Layer 3 of a small transformer language model trained on English Wikipedia (10 layers, counted from 0, width 64).
A neuron adds its activation times its output weights to the MLP's output. To switch it off is to set its activation to zero at one token and run the rest of the model.

Output weights of the MLP neurons that the questions are about. A number n stands for (n - 128) times 0.0076.
n1: 106, 141, 82, 104, 178, 98, 71, 121, 108, 174, 121, 111, 123, 71, 93, 85, 114, 108, 160, 87, 113, 95, 148, 114, 175, 182, 172, 163, 134, 136, 90, 167, 133, 194, 147, 159, 149, 136, 96, 79, 184, 99, 135, 139, 115, 176, 143, 127, 86, 81, 128, 144, 109, 204, 111, 113, 145, 130, 102, 133, 120, 189, 49, 157
n7: 167, 174, 130, 33, 121, 241, 162, 152, 121, 100, 130, 139, 143, 98, 145, 134, 160, 141, 159, 121, 119, 152, 169, 164, 122, 127, 114, 110, 63, 84, 137, 66, 120, 102, 125, 104, 149, 153, 87, 95, 118, 110, 167, 150, 148, 157, 97, 117, 155, 165, 165, 122, 103, 97, 124, 73, 112, 141, 143, 130, 82, 134, 110, 59
n9: 108, 105, 31, 162, 65, 123, 103, 98, 177, 85, 103, 143, 129, 131, 154, 133, 136, 142, 86, 182, 86, 114, 101, 104, 169, 102, 176, 158, 82, 115, 142, 142, 105, 132, 147, 83, 80, 98, 138, 119, 96, 119, 150, 111, 170, 123, 135, 96, 114, 83, 155, 154, 112, 150, 147, 151, 62, 107, 70, 145, 116, 127, 169, 107
n20: 130, 143, 60, 141, 149, 162, 158, 124, 105, 133, 93, 101, 176, 153, 118, 135, 122, 102, 138, 123, 189, 148, 101, 191, 141, 129, 140, 130, 128, 132, 142, 108, 134, 158, 68, 146, 155, 188, 108, 139, 111, 128, 89, 152, 80, 161, 133, 142, 159, 80, 114, 144, 179, 143, 81, 136, 120, 126, 151, 129, 102, 119, 147, 128
n25: 97, 178, 89, 170, 128, 82, 151, 163, 111, 130, 98, 98, 71, 100, 101, 160, 133, 156, 149, 132, 108, 136, 128, 130, 119, 185, 128, 103, 116, 123, 126, 154, 180, 121, 94, 171, 126, 141, 116, 81, 95, 108, 140, 62, 104, 185, 148, 105, 107, 153, 109, 112, 155, 161, 117, 173, 122, 77, 217, 121, 155, 156, 140, 102
n60: 130, 119, 87, 134, 92, 54, 124, 206, 107, 100, 125, 107, 66, 143, 53, 102, 81, 66, 109, 152, 135, 101, 119, 125, 166, 109, 94, 176, 138, 125, 106, 68, 64, 128, 173, 96, 127, 200, 42, 167, 129, 122, 125, 75, 79, 158, 141, 87, 93, 141, 90, 106, 205, 178, 111, 98, 142, 40, 110, 153, 132, 162, 117, 117
n74: 146, 65, 119, 138, 139, 163, 110, 112, 99, 124, 128, 152, 85, 160, 148, 154, 119, 136, 86, 162, 143, 184, 140, 142, 87, 135, 108, 82, 100, 130, 129, 146, 79, 86, 97, 91, 150, 124, 118, 183, 110, 153, 181, 222, 174, 174, 162, 212, 159, 134, 106, 223, 107, 90, 109, 130, 159, 182, 111, 139, 125, 143, 117, 87
n79: 132, 105, 141, 109, 143, 115, 115, 106, 173, 171, 145, 111, 122, 113, 189, 168, 103, 150, 152, 182, 128, 133, 152, 105, 138, 70, 108, 134, 131, 163, 157, 119, 109, 91, 107, 79, 96, 142, 123, 191, 70, 63, 77, 103, 95, 148, 109, 121, 128, 170, 141, 175, 140, 96, 113, 99, 128, 133, 157, 121, 167, 139, 134, 155
n122: 116, 168, 152, 67, 105, 70, 133, 127, 149, 100, 167, 165, 126, 104, 137, 153, 112, 144, 153, 54, 121, 168, 99, 126, 135, 108, 115, 162, 113, 100, 129, 175, 87, 96, 174, 144, 120, 86, 147, 146, 132, 141, 104, 82, 114, 120, 87, 93, 158, 128, 163, 134, 171, 157, 121, 134, 103, 120, 202, 129, 95, 163, 157, 106
n126: 151, 84, 156, 91, 81, 184, 101, 183, 124, 81, 157, 138, 190, 171, 79, 136, 135, 184, 161, 125, 75, 74, 121, 128, 184, 173, 68, 138, 75, 75, 107, 61, 62, 168, 70, 120, 102, 143, 122, 116, 107, 171, 132, 186, 113, 157, 160, 142, 151, 99, 171, 147, 187, 112, 104, 135, 80, 80, 127, 139, 204, 213, 151, 91
n154: 182, 106, 104, 98, 115, 130, 94, 170, 111, 206, 125, 122, 195, 127, 145, 147, 105, 123, 65, 107, 152, 147, 110, 112, 94, 130, 67, 123, 169, 105, 168, 153, 155, 135, 158, 68, 110, 149, 181, 124, 212, 107, 120, 156, 71, 178, 136, 153, 159, 105, 122, 91, 154, 99, 110, 113, 182, 56, 126, 159, 7, 126, 96, 125
n158: 108, 150, 115, 132, 104, 117, 141, 126, 185, 74, 180, 194, 91, 98, 99, 196, 59, 100, 138, 120, 119, 119, 130, 127, 143, 130, 138, 152, 167, 111, 179, 130, 115, 145, 83, 187, 97, 120, 107, 131, 145, 106, 129, 137, 124, 106, 82, 170, 120, 131, 159, 137, 123, 165, 142, 145, 128, 151, 127, 112, 169, 93, 107, 112
n160: 114, 138, 97, 117, 128, 74, 110, 140, 143, 117, 92, 119, 144, 124, 96, 94, 165, 118, 142, 88, 169, 90, 67, 169, 132, 136, 139, 94, 94, 129, 82, 166, 141, 127, 170, 167, 142, 169, 73, 156, 143, 128, 144, 144, 97, 116, 155, 226, 175, 169, 125, 105, 121, 168, 143, 184, 101, 203, 107, 138, 87, 200, 150, 147
n169: 168, 142, 118, 77, 135, 138, 141, 109, 94, 103, 124, 105, 119, 111, 130, 100, 104, 147, 133, 85, 103, 135, 170, 193, 62, 136, 147, 112, 106, 157, 115, 90, 98, 216, 161, 72, 147, 77, 91, 139, 109, 49, 137, 132, 136, 174, 109, 73, 172, 131, 98, 100, 99, 142, 166, 159, 116, 198, 98, 128, 132, 105, 154, 124
n171: 142, 74, 154, 72, 114, 66, 172, 133, 134, 135, 146, 182, 105, 101, 152, 127, 179, 92, 134, 126, 159, 80, 87, 140, 144, 96, 126, 152, 124, 65, 106, 88, 126, 123, 185, 96, 101, 172, 130, 156, 134, 102, 104, 94, 133, 92, 182, 124, 120, 163, 79, 111, 175, 66, 121, 176, 157, 176, 160, 173, 167, 128, 109, 69
n191: 107, 193, 136, 186, 122, 181, 146, 97, 123, 136, 87, 106, 141, 150, 140, 106, 181, 107, 112, 170, 150, 149, 82, 131, 183, 137, 130, 121, 68, 177, 106, 128, 159, 129, 171, 102, 161, 141, 134, 120, 135, 88, 97, 137, 77, 105, 147, 113, 127, 117, 167, 196, 91, 110, 173, 88, 132, 110, 113, 121, 50, 149, 165, 135

Each question names a token from some text and the token that comes next. It shows the activations a of the neurons there, in the order above. A number n stands for (n - 128) times 0.0065.

Then comes g, the gradient of the next token's log-probability with respect to the MLP's output, scaled to length 1. A neuron's effect is roughly proportional to its activation times (output weights . g). A number n stands for (n - 128) times 0.0036.

" e", then "ug"
a: 129, 132, 101, 126, 124, 102, 110, 129, 120, 128, 122, 148, 135, 143, 156, 130
g: 124, 145, 104, 205, 108, 166, 89, 201, 146, 104, 133, 128, 135, 120, 184, 98, 139, 54, 102, 116, 158, 154, 187, 104, 124, 116, 122, 131, 168, 64, 145, 142, 89, 121, 189, 89, 131, 72, 177, 116, 69, 122, 92, 128, 126, 118, 87, 85, 125, 149, 139, 166, 128, 172, 88, 180, 170, 134, 75, 120, 181, 119, 93, 139
Which neuron, switched off, raises the next token's probability most? n9

"ic", then " Association"
a: 120, 136, 133, 130, 136, 128, 124, 132, 125, 137, 134, 137, 171, 129, 105, 157
g: 131, 117, 167, 136, 118, 128, 110, 94, 152, 153, 144, 107, 116, 140, 194, 35, 142, 88, 150, 131, 93, 119, 116, 134, 126, 185, 154, 116, 103, 99, 118, 185, 74, 157, 119, 247, 114, 101, 156, 104, 121, 155, 90, 119, 133, 146, 98, 150, 114, 73, 78, 92, 180, 131, 124, 189, 125, 188, 181, 124, 105, 112, 114, 152
Which neuron, switched off, raises the next token's probability most? n191

"g", then "les"
a: 115, 136, 119, 132, 108, 149, 126, 128, 163, 124, 133, 128, 139, 139, 127, 133
g: 134, 116, 130, 110, 97, 60, 122, 151, 75, 158, 164, 107, 91, 89, 148, 153, 104, 120, 93, 146, 67, 142, 150, 145, 53, 113, 105, 131, 149, 104, 109, 146, 128, 149, 189, 94, 128, 131, 139, 174, 146, 104, 71, 141, 146, 109, 71, 92, 205, 58, 174, 79, 109, 141, 172, 201, 150, 108, 127, 126, 98, 174, 87, 141
Which two neurons, each switched off alone, lower its probability most, in order? n122, n169

"en", then "al"
a: 123, 130, 101, 136, 139, 123, 115, 129, 134, 167, 122, 134, 125, 129, 143, 127
g: 107, 110, 113, 143, 134, 100, 78, 194, 98, 121, 138, 155, 98, 185, 91, 58, 127, 182, 153, 83, 107, 121, 104, 172, 114, 170, 121, 131, 105, 136, 167, 94, 147, 151, 127, 121, 182, 120, 118, 104, 106, 107, 172, 202, 135, 102, 210, 66, 121, 98, 186, 79, 111, 101, 160, 155, 151, 120, 159, 89, 157, 169, 180, 128
Which neuron, switched off, lowers the next token's probability most? n126

"ified", then " List"
a: 165, 124, 122, 118, 132, 105, 127, 113, 150, 122, 84, 136, 201, 127, 138, 139
g: 102, 112, 126, 125, 111, 105, 79, 89, 115, 160, 106, 189, 192, 173, 146, 123, 84, 70, 143, 164, 108, 96, 138, 173, 166, 171, 141, 112, 122, 115, 111, 163, 132, 69, 99, 125, 79, 126, 95, 159, 188, 168, 116, 150, 103, 140, 154, 137, 91, 144, 164, 154, 95, 67, 105, 189, 152, 184, 95, 127, 78, 79, 81, 182
Which neuron, switched off, lowers the next token's probability most? n160

"i", then "ya"
a: 132, 136, 129, 133, 126, 113, 98, 129, 139, 108, 130, 133, 134, 130, 161, 133
g: 48, 211, 136, 74, 96, 100, 134, 110, 171, 104, 57, 145, 102, 136, 152, 118, 107, 182, 109, 115, 97, 158, 159, 229, 126, 111, 159, 128, 126, 99, 130, 102, 102, 125, 93, 144, 113, 134, 168, 121, 162, 137, 85, 179, 173, 125, 120, 55, 154, 116, 95, 148, 77, 167, 121, 166, 145, 124, 86, 139, 86, 132, 155, 129
Which neuron, switched off, raises the next token's probability most? n171

"er", then "il"
a: 128, 129, 131, 132, 141, 143, 127, 136, 128, 124, 142, 154, 147, 125, 133, 131
g: 153, 170, 160, 116, 96, 162, 92, 99, 150, 164, 165, 79, 150, 88, 151, 114, 111, 128, 168, 151, 112, 80, 138, 161, 88, 88, 72, 118, 129, 128, 76, 94, 90, 97, 109, 66, 160, 102, 137, 161, 198, 143, 154, 149, 121, 108, 91, 187, 132, 124, 132, 58, 148, 68, 87, 78, 146, 135, 88, 157, 82, 151, 169, 72
Which neuron, switched off, lowers the next token's probability most? n154

" political", then ","
a: 121, 125, 135, 87, 133, 130, 127, 128, 219, 132, 131, 181, 138, 130, 106, 129
g: 149, 145, 141, 135, 117, 114, 88, 137, 155, 144, 148, 159, 71, 66, 62, 133, 25, 102, 110, 134, 167, 81, 130, 120, 105, 106, 159, 100, 172, 125, 175, 148, 185, 153, 105, 114, 91, 126, 65, 83, 105, 121, 199, 81, 154, 117, 180, 164, 129, 76, 81, 141, 127, 117, 167, 91, 155, 133, 146, 126, 92, 130, 165, 164
Which neuron, switched off, raises the next token's probability most? n122

".\n\n", then "1"
a: 120, 122, 128, 127, 192, 152, 92, 129, 124, 144, 140, 146, 187, 155, 132, 124
g: 169, 139, 168, 187, 116, 131, 159, 163, 150, 96, 93, 74, 144, 181, 187, 165, 89, 139, 59, 157, 164, 110, 181, 196, 154, 146, 140, 152, 182, 194, 117, 149, 93, 159, 141, 150, 132, 82, 146, 124, 115, 129, 149, 106, 117, 102, 98, 88, 134, 158, 160, 95, 60, 160, 120, 173, 93, 176, 107, 88, 173, 119, 123, 105
Which neuron, switched off, lowers the next token's probability most? n169

"ative", then " of"
a: 133, 128, 129, 143, 120, 118, 109, 129, 134, 132, 128, 126, 130, 127, 136, 124
g: 116, 82, 129, 132, 125, 158, 71, 109, 197, 181, 113, 121, 137, 115, 80, 146, 56, 110, 126, 146, 148, 101, 134, 103, 140, 138, 102, 116, 158, 165, 191, 164, 125, 102, 162, 45, 69, 144, 131, 104, 145, 178, 217, 163, 157, 126, 154, 157, 165, 64, 72, 152, 151, 123, 142, 110, 94, 153, 143, 173, 121, 139, 155, 160
Which neuron, switched off, raises the next token's probability most? n74

"at", then "v"
a: 133, 127, 95, 129, 142, 117, 122, 132, 129, 123, 127, 130, 136, 123, 147, 132
g: 183, 86, 153, 180, 140, 157, 139, 176, 134, 127, 146, 95, 90, 97, 152, 108, 138, 87, 120, 104, 157, 61, 117, 119, 115, 167, 91, 183, 180, 86, 65, 145, 132, 112, 117, 127, 157, 130, 81, 54, 124, 110, 102, 135, 111, 76, 69, 181, 80, 143, 126, 162, 128, 133, 50, 119, 112, 154, 194, 159, 136, 170, 124, 99
Which two neurons, each switched off alone, lower its probability most, in order? n9, n171

" ", then "2"
a: 127, 130, 129, 177, 128, 103, 146, 128, 131, 128, 128, 128, 149, 179, 133, 127
g: 162, 162, 103, 118, 123, 164, 163, 130, 192, 107, 157, 214, 115, 151, 151, 88, 93, 153, 129, 42, 115, 95, 199, 76, 84, 174, 130, 142, 143, 127, 106, 183, 166, 148, 109, 106, 126, 140, 96, 115, 142, 202, 155, 114, 93, 136, 151, 130, 160, 167, 150, 82, 52, 107, 89, 113, 143, 149, 151, 117, 104, 150, 161, 102
Which two neurons, each switched off alone, lower its probability most, in order? n60, n169

" of", then " the"
a: 130, 140, 128, 130, 143, 114, 131, 120, 130, 128, 125, 122, 135, 142, 127, 208
g: 168, 103, 86, 121, 108, 151, 84, 106, 140, 102, 112, 135, 125, 123, 207, 41, 163, 118, 168, 66, 61, 130, 171, 151, 134, 122, 56, 105, 123, 155, 149, 120, 190, 123, 158, 111, 168, 130, 122, 51, 114, 135, 192, 142, 158, 134, 196, 104, 129, 110, 118, 154, 98, 106, 111, 131, 110, 115, 159, 89, 121, 171, 168, 168
Which neuron, switched off, lowers the next token's probability most? n191

"ian", then " language"
a: 128, 124, 137, 111, 139, 109, 124, 117, 127, 131, 134, 134, 129, 150, 147, 122
g: 130, 162, 167, 100, 103, 104, 118, 146, 91, 190, 45, 142, 156, 116, 95, 204, 102, 153, 156, 105, 92, 106, 101, 141, 114, 97, 156, 124, 82, 129, 108, 122, 178, 142, 88, 118, 174, 113, 162, 161, 142, 142, 107, 137, 76, 115, 115, 128, 120, 119, 194, 208, 166, 192, 156, 141, 100, 85, 56, 166, 117, 115, 78, 129
Which neuron, switched off, raises the next token's probability most? n171

":", then " le"
a: 129, 208, 130, 101, 127, 142, 115, 114, 143, 121, 127, 132, 158, 110, 143, 107
g: 124, 171, 154, 148, 150, 136, 136, 130, 79, 72, 102, 109, 123, 116, 97, 168, 168, 171, 155, 146, 115, 73, 82, 120, 127, 105, 126, 144, 55, 168, 137, 145, 119, 97, 177, 89, 119, 168, 87, 142, 168, 114, 132, 156, 79, 157, 27, 158, 68, 181, 113, 131, 164, 159, 162, 101, 204, 124, 113, 143, 121, 152, 170, 90
Which neuron, switched off, lowers the next token's probability most? n7

" of", then " Health"
a: 128, 128, 123, 141, 131, 134, 127, 119, 121, 128, 140, 129, 128, 134, 129, 202
g: 75, 218, 166, 94, 168, 96, 99, 134, 137, 100, 133, 131, 116, 142, 104, 162, 123, 149, 191, 120, 201, 166, 145, 116, 95, 122, 106, 81, 126, 132, 113, 149, 134, 153, 109, 144, 114, 136, 94, 133, 136, 124, 84, 92, 72, 109, 75, 83, 102, 139, 144, 151, 119, 94, 167, 118, 198, 141, 60, 213, 79, 96, 101, 96
Which neuron, switched off, lowers the next token's probability most? n191

"iction", then ".\n\n"
a: 142, 108, 128, 114, 133, 130, 113, 103, 136, 130, 125, 126, 127, 126, 124, 147
g: 83, 183, 121, 110, 100, 111, 133, 147, 96, 139, 159, 133, 199, 139, 112, 151, 92, 194, 198, 99, 149, 98, 116, 113, 130, 200, 211, 129, 100, 160, 142, 164, 175, 168, 178, 82, 180, 105, 140, 126, 132, 142, 66, 105, 120, 95, 83, 135, 94, 77, 139, 153, 123, 172, 129, 91, 160, 148, 87, 146, 101, 148, 109, 91
Which neuron, switched off, lowers the next token's probability most? n1

" ", then " |"
a: 128, 129, 129, 135, 120, 78, 149, 129, 123, 119, 127, 131, 134, 173, 147, 123
g: 120, 136, 123, 126, 70, 131, 103, 89, 166, 118, 76, 85, 117, 45, 104, 131, 179, 160, 156, 100, 130, 144, 77, 104, 158, 76, 89, 151, 93, 128, 166, 92, 135, 171, 113, 158, 59, 190, 162, 92, 147, 126, 143, 116, 170, 182, 80, 154, 112, 124, 111, 139, 172, 177, 219, 142, 140, 115, 139, 138, 153, 162, 135, 162
Which neuron, switched off, raises the next token's probability most? n74

"2", then "9"
a: 129, 71, 110, 130, 131, 130, 110, 130, 127, 41, 123, 127, 135, 182, 128, 146
g: 164, 140, 197, 140, 152, 108, 139, 170, 65, 124, 135, 135, 87, 182, 118, 150, 117, 148, 74, 98, 150, 91, 106, 109, 156, 184, 178, 179, 196, 122, 97, 172, 90, 117, 128, 179, 112, 122, 185, 111, 84, 94, 138, 57, 168, 115, 168, 160, 76, 94, 147, 157, 100, 116, 104, 149, 154, 119, 172, 175, 109, 104, 163, 112
Which neuron, switched off, lowers the next token's probability most? n7

" character", then " T"
a: 94, 123, 128, 122, 182, 145, 106, 115, 159, 138, 114, 128, 130, 130, 129, 130
g: 182, 93, 79, 125, 123, 103, 143, 114, 130, 107, 167, 191, 129, 210, 183, 107, 103, 93, 116, 156, 169, 195, 107, 81, 173, 113, 88, 115, 156, 132, 138, 103, 101, 135, 106, 157, 175, 174, 175, 112, 54, 87, 118, 100, 79, 105, 172, 142, 87, 110, 121, 105, 106, 83, 82, 158, 96, 171, 94, 112, 139, 103, 115, 100
Which neuron, switched off, lowers the next token's probability most? n1

" col", then "ors"
a: 108, 137, 109, 135, 138, 131, 56, 124, 134, 121, 148, 127, 132, 118, 140, 126
g: 43, 159, 175, 93, 173, 126, 58, 99, 119, 171, 141, 147, 107, 118, 149, 70, 147, 163, 70, 109, 110, 130, 173, 191, 90, 145, 136, 147, 158, 70, 143, 88, 118, 104, 176, 156, 101, 111, 119, 151, 120, 191, 83, 154, 129, 77, 143, 127, 171, 146, 146, 103, 104, 178, 48, 116, 117, 167, 125, 104, 131, 109, 145, 113
Which neuron, switched off, lowers the next token's probability most? n9

"ian", then " ref"
a: 129, 126, 140, 130, 127, 113, 115, 117, 118, 117, 148, 140, 133, 135, 158, 125
g: 111, 149, 175, 139, 149, 99, 145, 93, 193, 94, 136, 90, 132, 167, 141, 93, 225, 182, 145, 112, 98, 134, 145, 180, 123, 117, 69, 80, 142, 92, 102, 168, 131, 83, 156, 155, 96, 191, 48, 164, 116, 121, 135, 168, 124, 145, 128, 171, 124, 180, 156, 88, 156, 128, 97, 107, 203, 142, 128, 159, 123, 115, 150, 127
Which neuron, switched off, lowers the next token's probability most? n171

" |", then " Other"
a: 132, 115, 120, 142, 139, 133, 157, 127, 125, 74, 149, 142, 123, 123, 131, 120
g: 162, 132, 175, 101, 84, 119, 113, 122, 113, 148, 115, 131, 177, 122, 90, 130, 154, 127, 125, 135, 132, 150, 161, 140, 187, 131, 94, 143, 85, 165, 146, 76, 128, 138, 94, 160, 67, 189, 147, 159, 166, 108, 158, 161, 148, 193, 68, 101, 188, 129, 107, 121, 151, 187, 129, 88, 64, 71, 139, 208, 112, 138, 110, 196
Which neuron, switched off, lowers the next token's probability most? n154

" Party", then " –"
a: 108, 96, 134, 99, 119, 142, 117, 114, 140, 129, 124, 151, 157, 153, 128, 122
g: 100, 106, 129, 98, 96, 127, 147, 101, 137, 168, 156, 146, 147, 91, 93, 134, 131, 70, 100, 129, 120, 113, 122, 110, 158, 162, 116, 104, 185, 59, 193, 121, 127, 157, 128, 97, 110, 196, 51, 143, 160, 143, 152, 100, 150, 100, 216, 176, 141, 76, 143, 83, 134, 90, 132, 129, 63, 110, 163, 135, 140, 139, 156, 45
Which neuron, switched off, raises the next token's probability most? n169

"ur", then "is"
a: 124, 130, 119, 150, 124, 128, 94, 122, 126, 71, 153, 137, 134, 130, 131, 130
g: 132, 165, 144, 112, 140, 168, 136, 121, 168, 152, 142, 106, 101, 129, 205, 94, 65, 80, 162, 101, 178, 149, 176, 140, 149, 147, 90, 151, 83, 98, 120, 138, 142, 146, 125, 79, 123, 148, 139, 78, 96, 137, 80, 103, 92, 134, 168, 167, 219, 114, 59, 123, 210, 141, 128, 133, 84, 163, 162, 126, 130, 163, 165, 84
Which neuron, switched off, raises the next token's probability most? n126

" the", then " State"
a: 128, 122, 128, 125, 124, 133, 131, 149, 143, 125, 130, 147, 132, 131, 105, 128
g: 117, 115, 101, 149, 146, 152, 94, 61, 199, 154, 100, 112, 138, 140, 188, 107, 155, 115, 130, 61, 179, 89, 122, 135, 174, 86, 145, 114, 69, 165, 126, 129, 174, 126, 132, 231, 85, 166, 129, 119, 97, 124, 71, 158, 115, 126, 140, 102, 127, 184, 91, 209, 107, 108, 133, 112, 128, 125, 143, 153, 151, 185, 120, 140
Which neuron, switched off, lowers the next token's probability most? n79

" county", then " dep"
a: 107, 116, 130, 143, 124, 143, 91, 131, 130, 141, 132, 128, 152, 128, 127, 109
g: 126, 123, 162, 174, 122, 136, 105, 161, 167, 71, 151, 90, 100, 150, 125, 124, 149, 189, 89, 130, 115, 168, 121, 127, 126, 68, 42, 110, 121, 91, 100, 215, 125, 56, 114, 110, 78, 169, 74, 143, 171, 115, 152, 192, 185, 142, 148, 97, 118, 151, 155, 156, 171, 87, 125, 132, 152, 160, 122, 155, 118, 86, 105, 150
Which neuron, switched off, raises the next token's probability most? n74

"t", then "ag"
a: 138, 128, 128, 119, 131, 98, 166, 130, 119, 122, 129, 142, 152, 124, 75, 132
g: 91, 115, 112, 134, 118, 131, 191, 139, 121, 196, 102, 145, 58, 120, 139, 124, 40, 76, 175, 101, 77, 166, 111, 116, 148, 178, 126, 162, 62, 80, 132, 101, 85, 168, 138, 130, 152, 120, 202, 161, 144, 63, 107, 156, 166, 141, 129, 158, 132, 108, 118, 147, 116, 154, 124, 130, 109, 131, 143, 185, 197, 156, 111, 147
Which neuron, switched off, lowers the next token's probability most? n74

" State", then " in"
a: 125, 151, 129, 110, 130, 124, 83, 130, 146, 128, 148, 133, 128, 128, 127, 129
g: 133, 151, 168, 116, 94, 121, 170, 151, 121, 137, 81, 151, 147, 38, 77, 149, 49, 94, 155, 97, 157, 51, 118, 94, 136, 148, 117, 118, 107, 146, 184, 114, 187, 151, 118, 145, 127, 144, 95, 83, 201, 148, 155, 141, 139, 127, 169, 170, 100, 85, 131, 114, 153, 153, 126, 128, 98, 133, 149, 159, 134, 153, 229, 127
Which neuron, switched off, lowers the next token's probability most? n74

" |", then " Un"
a: 130, 117, 124, 139, 143, 134, 149, 126, 124, 80, 143, 143, 124, 121, 127, 119
g: 168, 146, 184, 97, 98, 133, 92, 109, 129, 149, 178, 116, 144, 152, 89, 95, 113, 105, 142, 104, 117, 140, 163, 139, 134, 120, 123, 137, 58, 107, 131, 39, 105, 139, 106, 129, 59, 235, 138, 141, 105, 127, 127, 170, 123, 191, 73, 107, 164, 115, 157, 113, 71, 159, 145, 76, 184, 119, 162, 165, 97, 135, 110, 94
Which neuron, switched off, raises the next token's probability most? n126

" jud", then "g"
a: 132, 123, 130, 112, 130, 119, 127, 139, 134, 123, 129, 202, 130, 125, 130, 124
g: 159, 67, 122, 146, 103, 109, 112, 145, 155, 145, 141, 130, 120, 150, 9, 62, 130, 116, 211, 140, 125, 121, 99, 99, 128, 152, 161, 127, 110, 92, 127, 209, 125, 108, 203, 77, 117, 110, 145, 125, 145, 103, 132, 175, 101, 99, 129, 118, 64, 176, 136, 130, 191, 144, 158, 110, 145, 152, 99, 139, 126, 185, 141, 133
Which neuron, switched off, lowers the next token's probability most? n20

"|", then " Val"
a: 132, 130, 137, 168, 132, 132, 133, 135, 122, 130, 128, 127, 128, 115, 123, 125
g: 157, 130, 143, 139, 94, 112, 125, 86, 105, 136, 139, 69, 128, 180, 81, 195, 173, 71, 111, 173, 109, 119, 107, 179, 101, 137, 136, 49, 95, 154, 182, 119, 107, 191, 120, 122, 95, 173, 117, 82, 119, 149, 104, 77, 102, 132, 72, 124, 141, 134, 87, 193, 165, 131, 123, 150, 101, 111, 170, 210, 152, 142, 120, 104
Which neuron, switched off, lowers the next token's probability most? n20

" of", then " Germany"
a: 132, 124, 116, 148, 147, 120, 138, 121, 137, 128, 139, 127, 131, 169, 134, 178
g: 94, 121, 162, 39, 191, 169, 158, 94, 110, 156, 130, 161, 113, 140, 141, 173, 122, 99, 122, 113, 77, 93, 206, 99, 179, 111, 161, 65, 147, 95, 126, 118, 147, 135, 85, 124, 130, 158, 103, 142, 124, 99, 121, 42, 192, 79, 111, 150, 142, 120, 90, 139, 171, 106, 132, 144, 99, 126, 100, 143, 65, 174, 144, 154
Which neuron, switched off, raises the next token's probability most? n191

"um", then "."
a: 97, 136, 128, 116, 129, 131, 124, 142, 130, 153, 128, 182, 129, 130, 140, 89
g: 138, 208, 184, 144, 153, 92, 119, 128, 79, 133, 145, 146, 100, 69, 72, 179, 132, 159, 133, 107, 208, 90, 163, 83, 211, 106, 109, 124, 163, 207, 163, 152, 133, 120, 124, 162, 120, 73, 85, 134, 122, 114, 149, 106, 137, 189, 96, 127, 107, 119, 100, 126, 151, 113, 145, 178, 101, 153, 133, 161, 164, 140, 164, 147
Which neuron, switched off, lowers the next token's probability most? n158

" |", then " "
a: 140, 121, 126, 123, 126, 137, 142, 129, 126, 100, 149, 137, 126, 116, 131, 114
g: 58, 151, 153, 141, 87, 142, 137, 120, 154, 145, 91, 95, 120, 90, 122, 147, 62, 177, 119, 101, 90, 108, 76, 153, 96, 84, 147, 138, 160, 61, 57, 174, 153, 77, 176, 124, 118, 79, 99, 199, 161, 163, 164, 121, 145, 150, 192, 153, 142, 108, 164, 151, 112, 127, 124, 105, 146, 184, 138, 133, 129, 60, 137, 143
Which neuron, switched off, lowers the next token's probability most? n126

" v", then "ot"
a: 119, 130, 114, 124, 116, 128, 35, 128, 137, 120, 128, 128, 137, 169, 165, 129
g: 74, 118, 119, 116, 76, 177, 209, 94, 127, 164, 116, 110, 94, 138, 130, 138, 166, 159, 111, 174, 92, 134, 140, 171, 130, 111, 136, 85, 77, 152, 124, 82, 117, 165, 117, 114, 150, 168, 166, 142, 203, 167, 86, 125, 84, 100, 171, 87, 117, 210, 176, 70, 181, 146, 135, 106, 128, 114, 118, 107, 129, 172, 125, 74
Which neuron, switched off, lowers the next token's probability most? n74

"2", then " |\n"
a: 129, 101, 118, 127, 119, 127, 114, 135, 123, 51, 132, 127, 123, 169, 127, 146
g: 161, 98, 139, 164, 67, 116, 82, 66, 176, 113, 147, 183, 113, 100, 113, 140, 160, 125, 109, 179, 134, 100, 106, 62, 169, 78, 100, 110, 108, 117, 179, 104, 129, 91, 148, 118, 91, 161, 86, 115, 146, 133, 172, 108, 111, 126, 146, 93, 79, 119, 118, 114, 166, 138, 135, 130, 72, 143, 79, 74, 157, 127, 107, 240
Which neuron, switched off, lowers the next token's probability most? n7

" D", then "V"
a: 105, 127, 131, 110, 128, 108, 121, 131, 130, 129, 137, 145, 126, 133, 35, 127
g: 97, 136, 113, 92, 117, 136, 159, 134, 114, 129, 108, 107, 134, 109, 73, 101, 102, 136, 102, 129, 168, 135, 148, 123, 75, 135, 74, 162, 185, 71, 38, 132, 77, 156, 39, 176, 68, 63, 132, 100, 52, 104, 130, 145, 117, 154, 105, 141, 135, 110, 123, 156, 140, 154, 111, 140, 121, 62, 150, 118, 92, 76, 90, 146
Which neuron, switched off, lowers the next token's probability most? n171

",", then " and"
a: 107, 141, 124, 145, 130, 103, 124, 129, 133, 131, 129, 138, 141, 97, 178, 120
g: 116, 109, 208, 97, 132, 91, 154, 173, 99, 161, 114, 157, 122, 138, 127, 126, 157, 91, 113, 144, 126, 44, 110, 115, 130, 113, 219, 157, 152, 86, 177, 115, 82, 134, 135, 111, 165, 111, 66, 97, 104, 193, 92, 84, 149, 65, 104, 132, 114, 116, 101, 119, 89, 106, 138, 94, 134, 161, 58, 100, 73, 146, 154, 106
Which neuron, switched off, lowers the next token's probability most? n171

"al", then " or"
a: 126, 147, 124, 148, 152, 138, 116, 162, 122, 125, 127, 136, 142, 127, 156, 98
g: 152, 115, 145, 122, 117, 156, 119, 100, 109, 53, 172, 139, 117, 97, 126, 119, 176, 155, 140, 130, 194, 110, 117, 146, 154, 149, 99, 159, 107, 113, 148, 173, 130, 57, 97, 191, 118, 113, 77, 69, 103, 72, 137, 151, 223, 129, 140, 90, 165, 127, 110, 183, 175, 139, 148, 158, 161, 97, 119, 196, 191, 114, 139, 131
Which neuron, switched off, lowers the next token's probability most? n171